Layer 4 of a small transformer language model trained on English Wikipedia (9 layers, counted from 0, width 96). Numbers have three digits each and are written without spaces.
Take only the direct path to the model's output, skipping the later layers: a vector added to the residual stream pushes a token's score in proportion to its dot product with that token's output vector.

Output vectors of the tokens that the questions are about. A number n stands for (n - 500) times 0.012.
" an": 517501485493469468477520485511457471514497475529493509511514542497490483558557460462496481528503551465444494506535512451511478503539517485463553505489529539486515505462504482483527446493519496453465506539470558487486496511467500549475541502550492546491489485525505474530491491494527473490
" Scheiner": 483347318552478523594463610494427266540315561412375504506576207246407505688456599295729335388336586603450378424527472529542570400600779418339495549458489460624632458554483423199525528593370442494639548337637593312421431635728619518666446580977633517603450673556541436467564366638399640501
" book": 479446465494480478527442513440506431446413480493431525559479478463421504487492534469512438469459517547495488503486451539507500436563594494469575530488485504564454488477499465475549529491493535498548543441545521500493515486578476564601494578617500543550502534539484385483558499494427532527
"In": 471509466449516490514503541486493464476473518485493507480478441408540460561481569471490426516491524482512482489506481478478503490493481518510514517476488497538513530470499499465471488500488470518542530517514512491503560533550523561513493492593494519478510553570518446470528514526457441516
"hi": 502526447490426465507497486579498464490432493487471506525464455489533454528494548410533444491518440519498505471542481471500489515522484448493499519494478555553559473510529511506480528471494517500504521450573510485558517512570477559542521456584476490506505500476452534484515482428507521582
" f": 509452502504509476502534503507494476488514502479489429526496538484492490478484499467509491511524495523535493501512482496510493492473493524494500481495485529495510502490475465513496497499531464511530514482462505472493501497511517537518518484546478517494548515516499505483528449515497556501
" east": 505457426491524487512463510516451461458461541483435469510494454468487497568527538456597509422452556503500485519527542548470538495504589446505525479483503483509534556501482491441534471553449411483500553434463585405509552480486539499525503479679563497566491555518512469493463474515469504481
" belief": 447431435506498501552446570477521384509422516421453539498518451470436543578517524466552466459472571558476425473500456509506510476531550422457540540481476434593503493504480438420489512523425504465563535442580523456485508564549547537576509528719472492500436609484578473468501463496452550585
"ograph": 487410434533509472525483536524451425448437583465445440617543417394485566546577417409535447419528534493504455485498433542489453456563540489364530546495452478543502446503488442476555534488510541509577550444497543433443499529556531490583478560684588475531537540555548370482589499520439516569
" Fellow": 441383374526437560548471516456506444478452580486474495532510403434436541550518487397534417478419573520504435478498488494493545495548550481495531529485489460584517522540540474436481479499526539514584552348529566468473514519624474497552439565613559574526504517555510459444505510522441533502
" En": 467475480491507475510545507473492514491481482485489478506477457427510464536538520465500480517516494478476495513484482485512477490488532524454517491498494501558517496483512503514506520497522470457514486453507514515529495507516546511523534501533510517474519554538510455467564452527497499539
"rio": 528544435513400477557461532476433448511442522388423551525498405436459499578465497398562443490490421577463504495604506482501513482569490485438504486494503493568464504517516489463526429517379503486528455409607515467537495522569578478601544563646561526462485514462547489475530522523509564565
" Last": 506476444510510490515438540486432470504435476470458488548531410416472481522510543434526484464458542528451412507514501531519535486530528500465495488487497477583504500510451409402467527506475472470574497462578555439505572584573484579588500528551518530508507577542525429523534501473523555466
" starring": 574433361475447547526452553487454385475437514483444552567452451371485497540535536417582433481464559495494505450512516545452503391603494482444453523478481495576533528509468458463535521542468480510558497423666580474503511514559468545647508564606494522511561543594449462499471452562412485486
"enti": 410433473471495468537455485524498462536388523475488477516525455374370522573542542439606526478471449547537437542594479490552497542581486449430521496493467463547508433517510418454516506441492432449528514443487525403550496559558570558655464543683560503569508544524555442444417470536453496630
"ique": 527480445502534469525495480408401403493448512488360526512524413427439503575568480379511429432438511611511457532548472489456491469514578465455491558501500479602517571500491479433477467536481511463616522458551517452455403575622525448619509516684573557498557528458556465486558488518486515542
"other": 494408488470508438474448567347420420439391465536454488500509403453513527500526589464499483471551565545445464495480449533473503506557515483465531572496516507521565515539486403398479506484498496486617572405578523427468538555611466530516521426628524558545464610550568490519530578487493529454
"ju": 446510426489490527504478506527557467507466543483439491497422437454506498521520525443483464535504497527444453506563517557521538521461466429481451504492477535511504514494501434488466502506489469509515483480527518474507482571539542530530529520644486524528512536438518541487536464527493490540
"olecular": 501425469548452504510526557505437351447339515419506487521523367409427538580585556443558474417487618552451469499553543493489550448593539457432478578477503480683518483529506394398542502497563417444578543372474547424462454514581578570575465531707514580570474567529440418449569511539366535502
"Service": 500491417539463480542397575491448477581409574409458508513478386416511547560531569440572437502398581517495470508561501531492514433523511501466461492486511452549488467518507429388521484474402493501495542398494587456506487536552566484557477529726526515538501599527500497475556546552485455487
"pit": 425537501547539474523438537550479420491447492477468435493494441437462521561435524419587454474436537536541466447493513454519568449561498475488448528488502448439489456496512440434544512508487454516527475481562569447465530562647481483576510484699586503573480518490538481526535492530495525462
"nam": 477441474557466512487442517438467476490471548486552521577531447376485456567545510435558466464461499522439484498504469551492496480581478490489529469492512505513560405486466493470498563498438479482576491432483528417489515529539467513539439528649529533523542552529537528475543438503554507540
" of": 492496520464445480429445500540515537425499472500538513509514532535491557508537553513471485516507457484517485525552539470455459416518477492497526458506479566436466536526492536511520507522529477453515440553527480528456544472509506500499484432513481574486536483543479527472495557476488550468
" Ha": 478476503478460485520502516535486482517489527498538514502491463498487477525492503466496506497478486536512482506454487518511527475487467491471513508494493499504522483486533484495449494526472502490504507474507528499524501523552482524480493500508513473489508527500528535515486517489519500550

Output weights of attention head 0. The head adds the sum of these rows, row i times number i of z. A number n stands for (n - 500) times 0.0014.
o0: 454522643619477598500580499530522484355578451442579195500487336647253366399232305502548344692514448556691736751579386626373651652396442457368428298257562391615309548343553405391481386631757608456489357531330523570421422486517764642499629425777609527603452479462534597629676531569350552328
o1: 447576605491642480527511501656598260557454795524507489429522491464511555430415310479650489521485426577485509193372620518436556415356313394547495621371672598552498516615592569595775346453262594594646422711469602361287457428641370704504439502557483432516442406532521424532497534503314505445
o2: 662614589485377597429513432409457622506437360591672733591519654382312703568595557467495325631509717638518521523370505524494358537522647463426431655338431366524600465716394467419610496442391665718576433414642432327457547431443567320346471320584243597414550348598330474549555641469363481397
o3: 770444479346558579489412436690536398676444344667400544491455453448480417470454700561557591571504616356440473430601569556511463458853505610426512497460787262717457721724606457405381533409497350689415371507525361447344129467475370479571574501504685451472589536460399395486464521541393497389
o4: 524608616295449479782432471598525524500458592552286467462392290427448491643324450601439538530405527545545291418481334335275498717514539410521527524413479564711452493602478451574270539698537532395511499417686623355641545641384411595551598559565518354317421426615661635711575291590497503511
o5: 583416335575538694782572681669403582699487844384553496388406506383315555530548618478504447393559546361445469702588567334532559579414373614660512514419531329578392420464590594500630572524631458441515569379465459529535486629573379268504359389517415420346291529514406583570379261493487502443
o6: 416582571463439336567500511663420413975472448513429432541588359619302267509558544456377301493514145564445593661287363496548574534708408371479490593321477582561454202668562514479510650697404620589609547540332488557607392505629510495629506577258598270624441600312549507446669721353484491588
o7: 489490353481396509394498511323547351769367744556465515575420740549406612357524460479529721614291390538460300509416493459552320463398346636399264505483583433661486598380530630369496611605568505543589526332582577608742731478556515334332380331522345545507676499411704440385465575478550736578
o8: 317523518300529552469339672558527476540546584279430615296490523458748436327501572321721420373388472615488539428604603549529409664499502606536574590471425392511541479562483366456491726723526344531557469547490298532415687665467520414563599408591285463455550579478430358430331648540463673508
o9: 461375546555428518388627516203567468662299537395629559450399477484482548491470556683512282579408430462590242535485417540555708441341648389510591633673553586556443600615508373491339328438611487293577699580451482297600569578513560592495281335778540525674549464608477515309583444430615324603
o10: 687530416595335569624403433518563642610544378594398606472648426500583387495371528581633631511484514273526508561528355573529592369146462365438678677532428540535595373485339493606591478329469359587478491503444418381549562573334371426447510505687721542461712614345442783163597458538444563401
o11: 396340370494622435616711151587618546424570280522653713342310417492844385545403539497438458489433582479522513487324387442571504475303464491461591554358424496716449632556397711631566539471551573478336575581669532623398576634509432517571558488589357562561531369413516336522550615400378468492
o12: 478474401535519410417231479540476585594552619578529510539516442590471442316658405267408500606437641502305447417358432791497301583590323458437766455649281533566478428353435305450657730493332498377471652329582622759440341415609565346512510591871471737474510483591475572480454499629555381675
o13: 472276535401632601517250503565603488185653342642473379829569261457374556316612487460381388477451363380639208619366556477465502587636561551516658647517592503579375517436478515500456462446392505600722659607233595532541788458475327596415524629499598542487472424538449567526555553485623440402
o14: 497503610425597459424511538552775779422342361456467291573574460362471374516521333634547670459543400637426416545363644522398435343380528608321313405415456382484556411377646362524548564580458534652647503364502592498600255750547505555627245734364703667561389555665631366485399506475593495568
o15: 497308537637308487692487549590535285501401497670545585499700409509486499800429336370693663532514401531220308513466478420513656499586631514565609457461468731425677584637402144495506404619561493487431559532509603391363619405527514537631759529439595626480387415388494320494295492674353370283
o16: 419502516413570335422381479434388376400660548338458384320505621524660618608429711499390528530614497535361287659545479350569251478480490405574348563319530658649430468364432590454545519321538695389601716270457691323581381483593554614602619453501536478744808595373479567287671578498393623595
o17: 368319501527340580417663496570609572379626800413466574588565435393642401716292496557251326542430544653491584489439517478241663540640370725452390621560410674564550512335455437467503560385719484589423515466359403513416247234743467218481460719402441496420483724467627489372582623481613574603
o18: 405655473604761252671456453616439590631670385361529486395610593571504519568632482359584653263403442502536604386402439553320506638537466549353492408642700236452786506516548138612476444204452655652406619638460608367577593459390535594475451394439366294493571609517545494451570438641424377474
o19: 673433567349495493371702563514261461648384328611450252328561534318712483646510619515350576568633391500657707592558429507238628441497453545540599608352327672444644433280525441453626509561474651506572604541600655528339628314509406413584509263580694502456488469598469493454568518510581181298
o20: 499523557391616415408400514601173663727430381296535564547356427527500463834561630498714629467156421489340611641380648534610628401626483436540631549555700555583776613420339576373595488594552465373424344284415485350275658408373327482515464452603645342841417308508442661539597698609358328355
o21: 347394562553433352578471627480606373614811434516525526420298569363596515676539512661611457504288327346497420466355429583464225456610712531330338602591617320263419420562673704668619524585550356321356437437365561652695467629583646431293644363652747547464548569743440472296536478554235692408
o22: 584535412350910513593513463567485222580673569417498559690545437465688380525392703409509632621769427594473439672358603730457391526380557463459277467391553344425520551596486264444596532609465391458375548296462587579422576528538555258361465528676524143444266510555454581648531359439632516532
o23: 509246613451640472492495322644744412519566385554542545628305675474509468508488429601613332507482526512386460302663590527442500578406507653522583598539384643507436436458348663583665329417558583496725555528481526501584303356310636608615682467440312368586497566525398618386390158460551495397
o24: 634694495462716415426486469576093370314360369458347567611421376421543579612590525552611464553512619451400389496639285646547568570487446391700630464439503300655591562492462488597489404355553634389621608591501530672626444581571479337550530661355508331476515416512317291615416674454387651516
o25: 400482728819667502452614357499436524277506415365658639387587417426369491573359594664355641672454494460431382395541599476465569500584374410382533533336407664239494450578652616580451639474756483734382483492474402369518576607512511578472416458623585455627490289242619686310399369504490527519
o26: 561691460333708286492543328524463519705419598455399533456557455486601398508693546396401550568642466353394375492518732523407565389366444745387362329534476782545373672471577493760367438483628427484683527755425529488697595307346465449525430638562609593425301737345348524491546478617144265545
o27: 510479683745641499444410387450411686495539625539437595628623324329719705109542334520380566399446599366452533549481431573435532291517480534730439389500586444516557489730341526298645414643548630617504586457476639439611461423496435362467611429560517346510284487399669385574486526428462549403
o28: 320486628468583710339563382360497508771388466536575625537566376502294380409885511609330472599555643733409334529403387437720290496363423617446469567298608639494406530508553685393728521497554458582326448623452241678502341558511416632449634597461556413343355478467585573470564307492559757252
o29: 368455424413318580669402579471454521487425431398277704635448509413599435548511579403633515338526570602466414597607557390295560611484491458579514409359553318399388670548675520554427628505516904476574181596586437612519516427495452520578399573496657394568318399419528790271621561596322548549
o30: 589432496670526534631568463487359549661378322256689583578637656435618571426609489467498362514559421418569455385090409447439539296623499532551717585630325579491451462441691351445530408603718506360715440358391469677311340457375509725418522559371454495624715639509647471436430551531266485537
o31: 480500470431495386472402528391511606487398404563671585331768286692595558868544429455465578404535687455709474456613732566240609513472384338576828506322477606672522333356535370360544512632323557377316442773509629558546482441424569492330608442372503520305535551436634578442451441192595348589

Each question shows a token from some text and the vector z that the head gathered there. A number n stands for (n - 500) times 0.0099.

":": 473435467499515532522592476533500404562495470375555697466428472606431526549522378390506554529516
Which two tokens does it push up most, strongest first? " Fellow", "nam"

"M": 348403386484509580593703458547511576502429420304569647565494603676450374507591515371476574438429
Pushed down most: " an"

"Eduard": 347506315526494310562729490276459494447300421479691775548514485899431399366432465304360650455447
Pushed up most: "rio"

"fort": 559271339487334517347665533678600543543375710390834450479408457264566697526648514615382447267495
Pushed up most: "ju"

" Best": 250301420541497393540699472478468565621516536389575368543412618501538354763253464533711521544595
Pushed up most: " Last"

"ip": 555424339423543463410617420614522497517349561286733430493580543416484433569691582351429642365278
Which two tokens does it push up most, strongest first? "ju", "enti"

"ı": 536626276518519551486616562531604448393433526406684393526578610438423421579711509511443584347427
Pushed up most: "pit"

" ": 466454414659469403433652487503477441602569494433521513519491510617496440513355579456461482561387
Pushed down most: "hi"

"or": 493378535431461407381610489536472512662407488417652560510634639429434361575390402385479454483557
Which three tokens does it push up most, strongest first? "other", "Service", "ique"

"\n": 540505382512452468397587516497531510508512540407585501564489568459483454585575565480440464475449
Pushed up most: " east"

"xi": 479507381455499348592638535427422473585452526392751573456467365502589484415427417375442516516618
Pushed down most: " east"

" their": 578488419453457532443501536467362576640433564469626577538486622443385457623470451243531506467516
Which three tokens does it push up most, strongest first? "olecular", "enti", "ique"

"la": 366564174456448329653655517454480376507384409507636603416345319499506459442524339586319616370487
Pushed up most: "rio"

"s": 768542417420203543315394423389433473502475420412697286558405817453681456544622581577634391510740
Pushed up most: " east"

"In": 375474340460651513440513634584334548447468513374697643477711440638581528611343551332367475490610
Pushed down most: "nam"

"ga": 455446478545463438442549485482482533544487472417534497520469503494466498619427447438563471498466
Pushed up most: " book"

"ti": 359499394534476445507601468559436478610458535343545529506449505530492477499490484408486499523464
Pushed down most: " east"

" scored": 455578516635427532446470493487431464636432531627517491517547514514544497603424457496656458500418
Pushed up most: " Scheiner"

"verse": 541472422463487473432520519529411528657519577474627563496494622510426482592475500338552510490518
Pushed up most: "olecular"

" Tur": 172509250440421553540501467547470471490409421413657584759439672673690602498702427546495537679571
Pushed down most: " book"

"Ö": 389596135352532587434715590577309440322438517298421513631558512661542310350745580455481576605600
Pushed up most: " Ha"

"The": 368461390461618506438522613576351534471462483401683597488683464620560520601354525337378480488616
Pushed up most: "In"

"N": 308368377511450606518527557483628513414462524294675575527503586567504389471650524425545672490536
Pushed up most: "hi"

",": 404444424705532492491582488555509443703545492486577534399555507662569454494343628457466562625401
Which three tokens does it push up most, strongest first? " Scheiner", " starring", "Service"

"e": 472531250517489527471630343494567471438403525346598455543438538467481495530679491453350590451402
Pushed up most: "enti"

" and": 629511668365419414268694519437582687659334512467667481362554492540540521668635467508557588464529
Pushed down most: "enti"

"dy": 197413280365444487537596522493533404554423455444601503654441556632627558400644457452476580549562
Which two tokens does it push up most, strongest first? "nam", "enti"

"di": 552518217518620466490663331424658484558563665259696448560547318350580535697763449546445701213613
Pushed up most: "ju"

" Culture": 320509451407570690441548376588476481724533525423702430574344461511578473479419478404511581703713
Pushed up most: " belief"

"ru": 467434400461560494412520581567417524489478535423646565494601476564533496601446519384415511470543
Pushed up most: "In"

" K": 364391450413442533437560458382448529532394593298622576510516532530542508569606598399563527532404
Pushed up most: " En"

" traffic": 599443503503390562494457436565664513561284418376637391601500687559592581477260459491403428407600
Which three tokens does it push up most, strongest first? "Service", " east", " Scheiner"

" List": 371485475457495478530427366591538514620611634563523525609472543592400502462526381477478472435618
Pushed up most: "nam"

" the": 493399530411442502408574545479431588667460444425636436479528657443356427646460455441476444511593
Pushed up most: "other"

" version": 331528509778529305513634381522398494573439606402468419419581709454479413714287542563619221693355
Pushed down most: "ju"

"ig": 523491311516484334455596543427519495654449581445730504472508647487462394549604576355534450565442
Which two tokens does it push up most, strongest first? "enti", "olecular"

".": 495404632582518486429437482492573469513555418468668533428495428516453565655499277464599525466418
Pushed down most: " Ha"

"==": 490417475414495553393519528581394416531510570560627498592524427564390569547410508367455462432470
Pushed up most: "enti"

" passing": 541355514401411563354570533512751509589347567530490636522482644594530439556467450473406440404597
Pushed down most: " book"

"kov": 396470457518472494240503552510509639558502508479456443505350520454609565639538563460376544487358
Pushed up most: " starring"